Layer 8 of a small transformer language model trained on English Wikipedia (11 layers, counted from 0, width 128).
A neuron's activation on a vector x is SiLU(gate . x) times (in . x), where the dot is the dot product.
The model reads these tokens: " site" " for" " people" " with" " two" "-day" " t" "ick" "et" "s." " In" " 2008" " &" " 2010," " no" " festival" " was" " held" " due" " to" " decision" " of" " making"

The vector x that enters this layer's MLP at each token. A number n stands for n times 0.036.
0 " site": -43 3 9 14 21 -6 12 -4 -28 18 -45 -4 -8 -5 -76 2 -1 13 -28 66 9 -14 -8 -19 7 -22 15 -15 11 -6 4 -14 -15 2 31 -18 21 0 2 19 -16 -24 -25 34 -19 -60 -9 8 43 33 -23 -26 7 -4 5 20 -10 14 1 -2 -12 -12 31 -44 -2 -11 -41 8 -18 -17 9 16 -3 11 -31 36 -25 2 -20 13 3 -25 -33 30 5 -12 22 -16 12 0 49 -37 14 12 -7 13 -11 -23 -8 6 17 0 -10 -35 16 -13 12 -11 26 8 -27 -9 28 -25 -23 -6 4 -31 7 5 31 -22 -41 2 25 29 20 -3
1 " for": 15 -12 9 14 0 -25 13 -7 -3 -1 -3 -7 -10 10 3 8 23 14 2 64 -10 12 25 7 -7 -10 22 -2 -8 -5 -1 17 -7 2 4 -7 29 0 2 1 5 3 -13 5 11 -74 12 2 -4 13 4 2 -2 -1 12 16 1 -1 -10 -14 5 5 5 -11 37 2 -38 8 -11 3 14 23 9 -2 4 6 -24 -8 3 -1 -1 -11 6 6 6 2 -7 8 9 45 -4 2 0 8 -2 5 4 8 -24 -5 14 26 -12 -40 2 -8 -1 8 -5 12 -18 6 10 2 -5 -14 11 -21 -9 -20 4 22 8 3 24 -8 1 -6
2 " people": -11 -28 24 37 -14 8 -2 2 1 -16 9 -3 -3 -9 1 2 -17 -1 0 46 25 30 7 -55 17 6 9 17 36 -34 12 -6 -38 13 -7 -6 -3 -34 16 2 23 5 -17 17 -44 -62 -3 22 16 -9 20 -2 -23 -7 -24 8 -16 -23 -59 33 8 -21 23 28 16 1 -24 -12 14 24 -6 31 22 -3 -20 9 -17 16 1 -30 5 -27 27 -21 -54 20 -24 15 19 21 14 19 6 0 12 2 47 -10 17 -32 25 17 -7 42 13 16 9 -9 -13 -2 17 3 24 14 -16 30 7 -10 15 13 -12 27 -44 16 35 -6 -42 11
3 " with": 10 1 4 13 -19 -6 2 -12 -11 -21 16 3 21 -3 9 -5 15 -3 -1 49 -17 16 25 6 -4 -3 8 -24 -15 14 14 15 -26 15 13 -27 28 -19 7 -2 2 4 2 -1 -2 -71 -17 21 -6 8 -5 6 -3 13 -1 16 -5 9 -16 11 -8 0 -8 -6 20 5 -26 26 2 1 -1 24 23 10 11 -21 -13 -26 7 -12 -9 -27 -5 -10 -6 -2 -2 18 10 34 -12 3 38 -9 16 5 9 9 -19 -4 37 9 -14 -36 24 -17 6 14 0 -9 21 -17 17 -27 22 -28 13 -21 -27 -15 -32 22 -16 10 13 -6 -35 -13
4 " two": -26 -23 17 33 -18 -11 -6 0 -11 -28 13 2 12 2 16 -2 -7 -15 -15 68 -2 14 26 -14 33 -18 -16 9 -8 26 11 -24 8 -3 9 -33 26 -52 28 -5 10 55 20 2 -14 -64 -13 24 -16 -10 7 5 8 5 -6 12 -23 7 -39 40 -1 -16 -11 -14 -12 -3 1 27 8 39 38 19 13 -9 4 -33 16 -15 -6 -26 -28 -27 9 2 1 -12 -22 9 -22 28 22 4 44 -30 0 -3 17 18 -12 -6 31 34 8 -26 4 3 -19 11 -1 -19 4 -22 18 -34 -4 -7 3 -1 14 17 -28 -23 -22 13 15 -6 3 2
5 "-day": -6 -13 -8 5 -6 -8 -11 -9 -18 -8 19 -12 -4 -19 41 -7 0 -15 -15 85 8 14 19 -20 24 -32 -21 -9 9 2 -14 -18 -8 10 -2 -8 26 -42 29 -11 -2 8 37 13 -15 -67 -2 -7 -8 -25 -7 12 -3 2 -42 23 3 6 -27 23 12 5 -2 -22 8 -22 -6 -8 -9 -2 6 -5 1 9 6 9 -3 8 13 -16 -1 -28 22 -3 -19 -3 -9 16 -7 -6 -14 -21 34 7 12 -6 7 3 -16 9 46 -15 -4 -17 22 33 -3 1 5 -47 15 -15 9 -22 -3 -13 22 1 -4 10 -42 -6 -28 -2 19 -8 -29 0
6 " t": 12 27 18 7 -17 5 58 12 -52 7 -15 -33 41 1 14 2 -27 1 12 22 -3 21 31 -4 15 -17 26 13 29 13 -27 -38 -35 -26 -5 -32 36 -6 30 -36 -79 14 9 50 -30 -48 62 29 -36 -30 -4 -14 -9 -12 -49 14 8 -26 -4 23 1 19 -8 9 -47 -4 7 22 8 17 18 65 -31 -5 48 18 6 -13 -8 -16 12 5 -1 -5 -16 -27 3 21 -34 -17 1 11 -11 -65 5 30 -5 29 -19 -6 55 -23 -1 27 -1 17 0 -16 -40 18 1 -6 8 45 -3 27 34 4 18 -16 -53 6 17 -27 -5 -3 -1 -31
7 "ick": -9 -8 -42 -8 -17 -16 19 -5 4 -18 -33 34 -13 16 -13 -52 14 -45 -38 14 6 4 15 36 -28 -36 -6 56 -3 9 -15 19 -17 30 4 -1 18 -44 24 7 -5 15 22 24 -14 -54 -9 19 -1 -53 4 21 13 -17 -42 5 -20 15 3 40 15 -22 15 27 -14 10 13 24 13 -7 24 18 13 -9 9 13 11 -7 -4 21 -12 12 62 13 -25 -12 10 -5 -17 -59 22 -10 24 -22 -9 -6 -18 34 -41 10 11 40 -35 18 41 4 -16 -27 -33 -1 6 -29 14 -3 -25 -8 13 -1 24 -20 -51 44 24 -10 -29 41 -48 25
8 "et": -21 -22 -12 -19 -12 -24 -13 4 -7 -34 -22 -13 -18 -23 -8 0 -8 -20 -19 50 -1 -1 6 0 8 -45 -10 23 -4 18 -29 -29 -18 10 -7 9 3 -59 38 -9 34 -5 40 17 -12 -61 3 11 -26 -22 -26 -7 -10 -10 -43 24 15 -3 2 2 -13 12 -16 16 9 17 -7 13 15 11 8 5 -13 -21 7 23 -15 2 12 -6 -22 -37 57 -10 -27 -6 -17 2 -9 -24 7 -9 10 -37 2 12 36 -5 -19 -23 4 -3 -32 24 19 20 -30 2 -21 -18 25 -27 -19 -5 8 14 26 -8 33 3 -43 37 25 -41 2 -6 1 16
9 "s.": -19 -24 31 10 15 -2 1 -17 12 -14 13 -10 -3 -8 -42 -6 6 16 -3 28 48 32 -25 -23 24 1 2 6 -1 26 -4 1 -30 13 1 29 11 -17 -15 16 12 -19 3 8 25 -54 4 33 -21 21 -8 -5 31 -24 -2 14 -28 6 -33 15 10 -3 6 -15 18 -15 -8 14 -16 -12 0 25 4 -5 -2 5 -31 4 -2 -15 13 23 -65 7 -3 27 -34 7 24 28 -2 0 18 16 4 4 5 -24 -13 -3 17 2 -63 5 37 12 -3 -5 -5 26 -12 -2 23 -2 -27 18 -5 -52 39 40 -12 -12 53 -8 8 -17 44 -5
10 " In": -15 11 10 -11 -15 -22 36 -24 -9 34 20 -41 19 -11 -29 -7 52 27 -13 27 -27 2 -6 11 5 10 5 4 5 -3 4 5 -5 2 -22 17 -26 47 -8 -6 3 10 -17 -1 -18 -65 -9 0 21 19 -3 18 17 -3 16 18 14 0 -45 -1 -13 7 -12 -23 41 -4 -24 46 -5 -31 22 1 2 -12 -45 18 -1 -22 34 -7 -24 -14 -2 12 -21 7 -56 -7 21 -3 -29 -13 -3 -5 0 -6 9 -7 -22 12 -1 -9 -11 -9 6 13 9 58 0 10 -19 -6 8 -29 -15 -45 -19 -3 0 14 3 -26 3 -3 41 -36 11 -26
11 " 2008": -24 41 -13 -42 -16 62 37 -30 36 35 1 15 -22 -5 7 -14 -24 69 21 56 16 -10 -21 -33 -20 28 35 -14 28 34 11 8 -14 8 -35 -4 22 -8 -42 6 23 -19 -11 12 8 -51 -47 15 -14 12 -1 -18 29 -14 -8 36 14 -4 -53 7 -17 10 16 -42 14 -28 -1 -2 -13 -26 2 -6 33 -10 -45 20 8 0 21 -19 15 -4 -35 -5 13 12 24 14 2 38 -54 42 20 37 -37 2 23 33 -5 -19 2 10 -20 -22 47 37 19 35 -11 21 20 -16 -35 -7 -14 9 -8 18 23 51 28 -4 9 7 18 -6 11 -8
12 " &": -3 -10 18 -5 -23 -34 50 -4 44 39 35 -14 -15 -6 -1 -48 -3 54 5 -6 0 -7 -16 -7 -54 21 16 11 33 36 -3 20 30 14 17 34 -25 1 -37 28 -23 -18 -31 22 9 -50 -12 21 9 12 -1 4 5 33 -21 3 5 -13 -15 3 -14 -18 14 -35 -2 -14 -12 38 -36 -5 77 -3 -24 -28 -30 -3 -53 8 13 19 -24 -5 -27 13 11 22 28 40 6 24 -19 24 11 -11 -11 -1 47 -2 4 21 -4 -6 -37 -15 -22 15 56 48 -47 36 -18 3 23 -13 -26 -18 -32 -10 -31 -14 6 22 -31 -12 26 -15 22 -41
13 " 2010,": -18 -1 -13 -30 4 36 42 -27 21 32 15 11 -3 -15 3 -24 -11 59 29 27 -25 -6 -25 -35 -40 24 44 -15 34 41 7 29 -22 -4 -29 20 25 -18 -34 6 14 -24 -23 15 17 -55 -51 18 -19 21 -7 -18 35 -6 -12 26 14 -10 -45 7 -9 5 13 -42 24 -29 30 -11 -22 -27 14 12 11 -19 -17 11 0 22 2 -42 -4 20 -34 22 25 30 21 14 6 46 -44 4 20 43 -26 17 25 7 -22 6 -18 15 -32 -39 28 20 33 33 2 25 10 2 -21 -17 -17 6 -23 -1 -9 39 12 -6 13 4 17 -10 9 -2
14 " no": -11 -17 18 2 -17 -4 6 3 -13 11 34 -19 -13 24 7 -15 -24 -12 0 67 3 -8 -1 -25 -7 11 49 6 -15 0 -18 5 18 -1 -33 -35 28 -7 -23 9 -8 21 -23 -17 12 -65 3 15 -6 24 -25 0 2 50 9 -9 9 -15 -13 3 1 -3 -6 -38 9 -30 -12 38 -11 -20 55 22 -2 -12 8 -2 -2 9 3 -10 -28 -15 -23 -47 7 8 -16 -4 0 -19 -6 -9 -17 -32 -28 -4 15 6 -17 -22 16 4 -4 -20 -8 37 -2 18 -19 26 -13 23 -19 -33 -19 -28 -18 -4 -24 -5 -13 1 -6 42 4 11 15 0
15 " festival": 6 0 23 -16 -20 -16 1 -15 -14 6 45 -19 -6 14 -20 -3 -22 2 -4 37 23 6 -10 -53 -18 8 43 -5 -10 28 11 33 -18 -6 -14 4 16 -46 -5 8 17 3 14 29 -4 -63 -23 -29 -16 12 -21 4 -7 -12 -35 29 -26 -13 -43 -1 -17 9 -3 -2 11 -14 1 12 -13 -31 -12 -4 -41 -7 -10 -6 4 -12 -14 -8 28 -25 22 8 -29 -8 -5 21 -2 -45 13 -23 22 -27 -15 -5 5 -7 0 -27 -3 -4 -18 54 -24 15 31 10 -11 30 -20 21 13 -17 7 68 -15 0 -9 14 -2 8 -53 28 -2 14 -17 37
16 " was": 25 3 26 -25 -39 -15 -9 -10 -1 13 28 7 58 -14 -17 -13 -3 15 -6 15 21 -10 8 -31 -15 -7 9 30 27 6 12 35 -18 21 10 1 19 -38 -11 8 7 11 -33 -18 -7 -66 -9 8 -26 11 3 -25 7 -18 -33 -1 -4 -10 -19 -35 14 12 -2 -38 32 31 -16 -1 3 -6 3 15 -22 -27 2 -13 8 -44 -6 38 13 -25 4 1 3 0 8 -21 -3 2 -17 4 -18 35 4 6 -10 7 11 -53 0 -19 10 1 -26 20 16 7 8 26 -26 9 -3 -26 -42 23 -27 -9 12 -11 -24 27 -14 33 -13 12 -6 -11
17 " held": 9 -34 -11 -42 -48 -21 14 -24 -18 -15 9 -23 -31 -40 -40 -10 -6 25 8 42 7 -5 24 -40 -4 25 -11 9 -10 22 36 7 -23 38 6 -34 29 -2 -11 8 12 20 3 22 -2 -58 11 -7 -15 -18 21 21 13 -40 -34 35 -6 -25 1 -10 -8 -8 -31 -28 47 -10 -26 -16 -24 28 -2 0 -49 -6 -3 18 37 -2 -3 4 25 -37 24 -34 -18 9 -19 23 -11 6 20 9 27 6 -6 19 11 -10 -22 -36 3 -22 -11 39 -39 15 -7 12 -1 10 -3 39 -3 -21 -23 24 -14 -20 -26 -1 39 61 -21 41 13 -2 -23 -38
18 " due": -5 -33 -22 -10 -44 7 0 -24 -36 22 -5 -16 19 -59 -35 -51 11 -1 -4 78 0 -11 29 -62 -20 45 -23 -33 19 -4 16 3 -4 20 -7 4 -9 -4 -8 20 1 10 10 7 -3 -47 -14 20 -66 14 0 -36 8 36 -3 -33 -16 6 0 29 20 20 -35 -10 -2 5 -12 18 -22 -12 -47 14 -15 -34 -17 28 26 -6 2 32 -4 -6 32 -28 -40 15 7 1 -13 -4 -25 -10 19 11 53 0 -10 -7 16 10 35 -6 21 16 -18 -8 -5 17 6 15 -23 40 -9 -8 10 -50 -27 1 -12 -27 25 32 -48 52 18 -93 15 -46
19 " to": 4 -8 -2 -3 22 -17 6 10 -3 22 -7 -16 7 -5 -8 11 13 25 18 66 -4 10 11 -27 -16 11 12 -20 18 -2 -15 7 8 50 10 -1 4 -6 -29 -9 8 8 -19 30 11 -68 -17 28 -24 46 1 -14 9 -17 8 1 10 -2 -9 12 -9 20 -4 -31 15 18 -20 -4 -24 -12 1 13 32 2 25 -3 -1 -34 10 41 0 -10 13 -5 0 3 -9 -4 15 1 -19 4 -5 -8 3 -10 12 -13 -31 -3 0 -17 21 -61 2 -19 3 -4 -14 -3 -6 1 0 -21 5 8 -14 -1 8 -21 -16 17 -8 9 12 -21 -3 -26
20 " decision": -14 -1 -49 13 -18 1 -8 13 -23 11 9 -13 16 -8 -25 -17 -13 -11 -11 71 21 0 -3 -62 -23 -5 23 -24 23 -11 -12 -4 -8 13 0 -10 -13 -13 -22 23 24 4 24 37 2 -61 -26 -16 -36 15 -2 -33 -9 -16 -39 1 -26 16 -2 39 -5 -20 26 21 1 -2 -8 11 4 -16 9 -9 13 -28 -1 -7 31 7 -10 12 38 -8 56 -15 -34 10 -20 -13 19 -19 -54 -21 4 -4 -9 -3 16 1 -23 -24 32 6 7 -16 -28 -5 0 -50 -11 9 1 10 8 6 15 31 -29 21 -13 -26 -15 22 -24 39 24 -7 -3 -12
21 " of": 10 -23 -12 -10 -4 -16 4 5 -9 6 4 -16 15 -4 2 -2 15 -7 16 74 -3 -7 32 -9 -5 2 20 -17 10 2 -2 7 8 13 16 0 10 -14 -4 6 22 9 -4 15 27 -72 -1 -2 -19 2 6 -10 -14 -13 -5 -11 18 2 -3 24 -1 15 10 -5 23 22 -11 -5 -11 -11 -1 7 13 -3 19 17 -3 -23 25 17 -4 -20 18 -1 -11 -2 -3 -7 28 34 -31 1 6 -5 -20 6 12 -12 -14 -13 18 -18 9 -44 12 -8 6 9 1 12 -17 15 11 -10 13 13 7 -13 -17 -9 -25 10 13 16 13 13 11 8
22 " making": -13 -3 -17 32 -11 -35 -3 4 -44 25 -11 -1 18 -7 -13 4 -9 -12 51 67 -24 18 37 3 -17 -4 -14 -37 1 12 17 34 -2 38 6 -22 12 -52 -24 13 -15 42 -13 9 21 -62 -9 -3 -14 3 17 -45 33 10 -20 -5 -24 12 -9 -19 -16 9 -30 7 32 6 -2 17 -43 -38 38 -13 29 0 15 -5 -1 -38 18 8 10 -5 -7 -1 -2 -7 2 -2 15 -6 -17 -18 23 -8 1 -10 12 -18 -23 -15 27 20 10 -41 27 8 -1 5 -21 32 -16 11 1 -33 -5 18 7 11 -8 8 8 29 43 13 5 24 -8 -7

Each question shows the input weights of one neuron of the MLP. A number n stands for n times 0.011.

n124 gate: 27 -32 -46 50 -12 3 -7 -14 0 29 -34 -11 -8 23 -18 9 20 -24 24 -20 -42 -22 4 24 -19 41 11 -6 -17 -10 16 45 5 21 9 -12 22 26 13 -10 60 22 -4 -14 6 -10 -6 -76 -22 14 -29 40 26 -30 -39 38 4 4 -9 15 -7 37 11 1 23 -45 -9 29 -26 12 -1 -25 -28 32 32 23 25 -7 30 26 -6 -13 -7 8 14 -7 -3 16 -14 -20 -20 -18 -11 -5 -16 3 -34 -23 8 21 8 12 -1 -13 36 0 1 -3 27 -30 -14 18 -16 12 -44 -23 11 5 -45 -19 25 3 2 -12 14 15 -21 -5
n124 in: -24 46 7 -4 8 12 -19 -24 9 16 35 -25 -52 -5 -23 45 -11 -60 -8 46 16 -12 -6 -17 -4 17 -25 5 -33 23 -45 3 -21 -14 -22 24 33 -33 -13 -19 3 33 -1 -2 -42 -16 30 -9 -51 -10 0 9 -13 -24 -7 -48 15 -27 12 9 2 -9 -14 -10 19 36 -56 15 -26 -22 -34 20 -7 47 -1 8 -30 2 22 -9 -16 25 -8 35 17 33 16 -14 -49 7 16 10 1 -6 34 10 -4 25 -23 -17 24 -30 23 6 28 0 -26 -14 -56 42 1 -4 -5 15 -8 42 -3 47 -32 -1 14 -1 12 -27 -14 -26 32 -20
Its two highest activations, in order, are on tokens 22 " making", 17 " held"

n230 gate: 9 -35 -1 7 8 13 7 43 -6 -19 1 -30 8 0 11 -44 -2 6 4 -73 -10 -7 5 -18 -17 -25 -34 -4 10 -20 5 10 11 -8 7 -12 -12 6 -27 15 -9 -25 -22 -18 -31 15 3 -23 -9 69 2 18 -9 -17 -9 -10 9 21 27 24 -13 38 -22 -36 12 23 -15 8 18 -8 -1 4 0 17 9 -3 18 -19 2 -10 -11 2 26 18 41 22 9 -34 2 -8 24 -31 4 -18 -2 2 2 5 -47 4 -5 -2 -15 -21 13 -23 40 -37 9 -8 18 -14 -15 -21 6 -19 16 -1 42 -21 26 -39 1 -33 -32 8 17 -4
n230 in: 6 -19 -5 -7 -27 24 -5 -50 -1 19 -1 -20 -9 -18 -5 -21 -5 44 -11 78 31 3 6 24 -5 -16 -37 -9 34 13 -29 11 23 -1 17 -3 -8 -26 -58 -17 -1 9 26 -9 -36 12 0 1 -4 -24 -1 -13 -3 4 20 16 -9 -7 -6 1 40 27 -32 -27 19 -30 -10 0 4 -19 32 8 -8 6 -1 -6 10 10 31 -11 23 4 76 -7 -13 17 10 10 16 27 3 18 -14 -6 -39 41 14 31 -20 2 1 3 18 7 -12 16 1 1 31 -23 4 7 -8 11 36 23 -18 -18 6 11 -12 38 -17 32 37 31 6 -30
It fires most on token 19 " to"

n2 gate: 23 -14 10 -31 -8 1 -17 11 -18 -8 9 -10 -1 16 38 -24 3 -17 -13 17 7 -26 10 -1 -12 -68 -18 13 21 -8 9 -19 -7 -7 -7 12 11 5 12 23 4 -11 -24 -2 -31 -77 -21 39 -5 -12 -12 0 -14 16 10 -35 6 16 -7 -20 23 -25 15 40 -12 9 29 -14 23 -4 -10 6 21 4 -2 -17 -17 12 -3 -24 -22 -11 11 32 -5 -31 -4 -58 30 11 12 -8 6 5 18 37 -8 -34 28 -9 -8 -15 -15 16 2 1 25 17 -13 -17 -4 21 -6 2 2 18 24 19 4 -22 -28 11 10 -30 -9 16 20 -2
n2 in: -17 8 12 -40 36 10 -15 10 -16 -28 15 -18 -3 4 -2 -22 13 59 17 35 35 -29 -25 -19 -2 -7 -11 -1 7 -6 -10 -30 0 -6 -18 -16 26 25 -31 22 12 -4 -38 16 17 -32 18 -41 -12 26 8 21 -39 2 6 -5 4 -18 7 43 -8 -3 -18 52 20 33 11 11 -17 14 22 7 -7 -25 -12 32 -13 -33 -14 -26 -13 18 -6 26 28 8 24 -15 5 -11 9 32 14 25 24 25 2 8 15 4 18 16 -43 -39 52 -16 35 5 -12 -19 -32 -17 25 4 1 3 -25 -30 25 -5 8 -31 -36 10 -13 14 3 -12
Its three highest activations, in order, are on tokens 21 " of", 2 " people", 0 " site"

n53 gate: 35 24 1 13 -19 13 15 3 -15 -1 -15 -39 12 12 3 11 -2 -11 -23 6 -1 -8 17 9 -11 53 12 16 -56 -18 -4 -24 -6 40 -4 22 2 -1 -33 -4 -25 -26 8 -4 -23 6 18 -18 -2 33 -15 32 -31 -3 3 -32 28 -33 12 12 -8 11 12 29 16 31 0 -22 34 -3 37 36 -23 -3 -16 -13 7 -8 0 -9 21 -16 31 -41 -23 -2 -17 1 -10 -33 11 -29 -27 13 -25 -12 -39 18 23 9 -6 -60 11 5 7 -23 -3 -49 -21 14 10 21 6 15 -19 -3 -28 -17 -13 -8 13 22 -13 18 -8 6 29 -23
n53 in: -13 10 -6 5 23 -25 -31 6 12 6 1 6 22 6 -3 -25 9 10 -36 -14 -41 23 5 10 -20 -10 -14 13 -25 33 -14 27 17 -16 21 -5 -13 7 -14 -24 -10 -4 41 29 29 16 15 -32 3 -34 -4 -9 41 -35 -10 -12 4 -34 -11 20 -3 -27 -23 45 -34 -6 -16 30 8 -18 -19 -10 -3 2 -44 -18 -3 33 7 8 0 -33 38 2 -17 6 35 -1 -27 5 57 30 13 -31 -3 15 19 3 -18 -4 10 -19 -26 -9 12 -5 -5 -29 36 10 -19 14 -50 8 13 -1 2 15 -13 9 3 24 24 47 2 -21 25 45
On which token does it fire most, and how strongly? 20 " decision", at about 1.7

n109 gate: -7 -24 8 -17 21 26 17 1 2 17 13 -41 -5 8 10 5 -24 25 -28 6 18 -11 -18 -23 7 -33 -27 13 -9 -34 -4 -35 -31 -31 15 -19 32 21 28 4 -10 2 9 8 -14 28 -36 32 -9 14 -21 3 14 3 52 -10 1 -18 5 -1 16 -23 5 -8 -10 50 18 -1 1 12 6 5 20 13 12 3 -19 -14 -2 -12 17 24 5 7 21 -2 -8 4 -17 -16 -19 41 35 35 -12 7 26 5 -27 -14 40 -7 -32 -16 7 16 12 -24 3 1 -3 -23 10 -46 -16 -27 12 -22 29 2 -28 -30 -3 -14 -8 32 11 -25
n109 in: 22 -22 20 -6 -4 -18 -11 1 -31 -7 12 32 26 13 23 -25 3 -28 -4 -5 24 31 8 -13 0 0 6 -15 -39 33 7 3 28 -26 23 -36 -16 20 27 -25 37 -19 -8 -29 -25 -6 -14 41 -17 -12 -13 -33 25 43 -1 4 -3 -35 -3 14 6 -10 11 -35 7 -8 57 17 -33 -9 -17 3 13 -11 -17 16 19 32 -1 -9 -28 16 0 -21 7 7 -28 -4 -15 7 4 -3 20 -13 22 -4 45 -22 -8 3 8 5 75 -1 -9 11 -2 -20 3 -11 -13 -14 -29 -6 -15 -19 -22 -9 24 -16 -32 14 -9 1 -68 8 26 18
It fires most on token 4 " two"

n222 gate: -1 -18 -37 -32 23 22 18 -13 19 1 -8 5 -12 -4 28 -9 -13 -2 -1 -1 26 28 34 19 -4 1 -11 -11 25 -2 4 8 15 -8 -1 -39 -34 -18 15 -55 -8 42 -14 13 -5 20 -14 -37 -8 2 21 21 -20 -10 48 -13 -12 7 5 -19 2 -9 3 1 30 -6 20 13 15 -7 -23 -5 13 -23 -17 -7 1 1 3 -10 20 -24 40 5 27 0 9 -46 -17 13 29 24 38 8 -2 2 16 18 18 -24 -8 -22 9 34 24 -18 -2 24 -16 38 20 -31 -24 10 -35 26 5 5 12 5 -36 -11 -12 -19 -16 -16 -7 5
n222 in: -33 7 -1 1 13 7 -35 -17 -29 -9 -22 9 -8 -11 -38 -21 -10 16 23 -8 17 -15 -20 -1 -42 9 11 16 -1 -2 5 -25 -1 -10 22 6 -12 5 -36 -7 3 8 11 -11 -18 -46 -10 -23 -8 13 1 -10 1 -33 -21 -1 -1 -9 2 -1 -20 13 -26 18 2 -27 -8 -1 -51 23 -12 40 21 38 -16 48 -13 17 4 14 -9 -4 -3 -16 -8 -17 -5 -10 -17 -6 10 -9 18 17 -20 -14 2 -14 -21 -11 -20 8 -34 -1 54 10 25 -23 31 -39 -66 -19 28 -41 -18 7 5 -16 24 26 -1 -22 -18 4 12 21 9 -48
It fires most on token 11 " 2008"

n31 gate: 28 -37 -18 11 33 -13 -14 9 18 12 32 57 -23 24 -17 10 -15 17 10 31 -19 -8 6 -7 -6 -8 -33 12 -20 13 20 12 13 -36 12 -4 16 -45 -13 31 35 7 11 -13 -19 -42 -6 -8 -31 19 16 29 -11 15 16 1 25 4 -8 17 1 -1 7 1 -51 -3 -5 11 8 -13 1 -45 7 -27 -23 -25 -44 16 -5 -8 -4 -17 14 -16 8 -30 -32 8 4 -16 17 11 9 8 -3 -39 38 -17 5 -6 43 13 4 -40 15 14 15 20 -30 -36 -24 18 20 -11 26 8 -23 -13 9 1 1 46 -18 36 13 -10 3 11
n31 in: 24 39 7 -14 2 -17 2 7 1 -17 -4 14 -8 6 2 -14 -17 3 -7 1 -27 -16 -10 56 1 -2 -4 -32 -8 -12 -4 -4 6 -4 -26 6 27 -1 -8 13 -7 -20 15 25 36 -39 -22 -32 16 -41 9 -29 -48 18 13 -16 -18 14 -10 11 4 -6 2 -12 -19 -15 -42 -16 -2 6 16 -15 24 27 18 1 -6 -14 -14 -34 -9 9 -30 -17 -35 -14 21 16 39 -37 21 -38 -21 5 -6 10 -6 14 24 25 34 11 74 1 -4 -27 10 24 -7 12 47 15 -27 -19 13 9 -19 -47 1 -6 -6 2 13 22 -5 2 -35 14
On which token does it fire most, and how strongly? 3 " with", at about 10

n138 gate: -7 15 -16 31 -29 -25 19 24 -8 2 -21 1 24 46 26 -6 6 -10 0 -24 -4 19 -3 -24 16 -3 -37 -4 49 11 -26 -40 -5 -25 31 -17 4 14 7 8 -13 -3 15 -8 -10 12 -25 -1 -2 -36 43 -30 4 6 0 -11 -8 17 44 41 -11 -1 -18 33 22 -7 7 -10 -11 -5 -8 32 -30 1 -19 1 -6 0 24 8 40 -1 -31 9 20 -6 10 -11 -11 9 15 -4 26 12 13 1 -9 8 -21 -7 -45 3 -10 -18 12 -25 -5 -32 38 1 1 30 -8 -21 13 17 35 33 -21 2 -3 -27 3 11 -11 69 48 -13
n138 in: -8 19 -17 16 1 -38 34 -17 11 -20 -15 3 2 20 -10 -13 -2 -1 -18 14 -5 10 6 43 36 18 18 -32 -14 9 -18 -7 -67 -24 -9 -4 34 -24 -2 16 -6 -23 25 -26 -42 -21 -12 -12 -19 1 4 -31 -22 1 26 -22 -10 -1 10 -14 -10 8 1 22 -18 -17 -26 27 -12 -1 4 -13 18 7 -31 -15 -32 -11 4 0 36 12 -23 -1 -29 -70 39 -12 1 -31 32 59 0 17 -4 -8 -5 16 -14 14 -16 19 16 -18 40 -20 -48 11 -51 20 -38 17 -4 31 5 42 13 15 -11 -27 3 -8 13 29 17 -22 -17 1
Its three highest activations, in order, are on tokens 6 " t", 22 " making", 0 " site"

n233 gate: 12 5 -8 23 11 -8 -7 -8 -33 -6 -12 0 32 36 -18 14 -26 -56 8 -17 -39 -20 -1 32 -34 39 -7 -21 -9 -17 10 7 16 -12 4 -29 -23 -18 -15 13 -4 20 -43 -32 -9 27 10 -1 -33 -7 -44 -14 -21 -27 -9 19 -5 14 3 -30 10 -33 -7 -41 -3 27 12 3 10 -7 -11 30 -17 61 1 -15 -33 13 20 44 -36 16 -13 15 -4 -47 -21 12 15 -1 -13 11 33 3 13 18 35 -10 -21 27 16 7 -16 -19 18 22 25 13 -60 -9 16 13 15 5 -10 -8 22 -26 10 6 39 1 -14 -33 5 2 0 34
n233 in: -50 9 -1 -9 35 -36 36 22 -5 -18 -18 0 13 -3 -25 24 -31 -3 -20 -5 17 -11 36 -1 39 46 17 32 15 21 2 33 1 -36 14 3 -18 -19 34 -9 3 40 -11 -19 8 -17 -2 28 -15 36 3 -16 -13 17 10 -22 -12 -26 -12 -9 34 -53 -2 -21 9 17 -26 -29 33 33 0 3 9 -49 -44 7 5 43 21 17 1 -21 -8 28 20 21 11 47 48 24 -15 -22 7 9 -21 32 11 -25 15 -3 -19 -6 25 3 36 -3 -1 13 4 5 17 19 35 25 9 -29 14 0 2 17 7 -27 7 -12 -15 22 23 -8
It fires most on token 0 " site"

n54 gate: -18 1 29 7 -1 -45 -8 17 20 14 5 -19 -9 7 -6 36 15 -26 -34 -32 -11 -21 10 -3 -9 -22 -21 -10 -10 -6 8 12 36 -35 -10 12 15 20 -17 4 -21 -21 16 -31 17 -33 -7 34 -30 -7 -11 1 29 -19 -1 -19 -25 -9 7 -9 46 8 34 -10 0 -27 -4 -27 26 -53 2 11 22 -11 7 33 14 1 9 -44 1 16 -17 -18 21 -2 8 19 -12 -8 -1 36 45 21 26 4 10 -9 -19 -12 22 23 15 16 -13 33 -14 -1 3 2 6 -1 -1 6 -27 -10 -37 -17 -4 -6 -16 25 -12 -53 -12 7 -40 35
n54 in: -5 -15 21 -17 -12 22 4 17 12 -1 27 -37 -25 -2 5 -16 -5 -6 -11 -27 8 -7 -27 -6 -6 -19 -8 0 -9 -22 18 44 20 2 -8 7 12 26 -21 21 6 -10 12 36 29 14 8 -14 12 -6 20 21 33 -42 -15 0 1 22 4 -22 -5 -10 -6 7 15 -6 -44 4 -6 -16 22 -1 28 7 -46 3 -8 42 16 17 13 18 16 8 8 18 -27 -5 -28 -15 17 -31 -9 24 20 4 -2 -5 24 -46 -33 20 -42 1 12 -6 21 0 -7 -17 -1 10 -9 27 45 36 16 -62 4 -2 -32 18 -1 24 -34 -45 -28 23
On which token does it fire most, and how strongly? 9 "s.", at about 4.4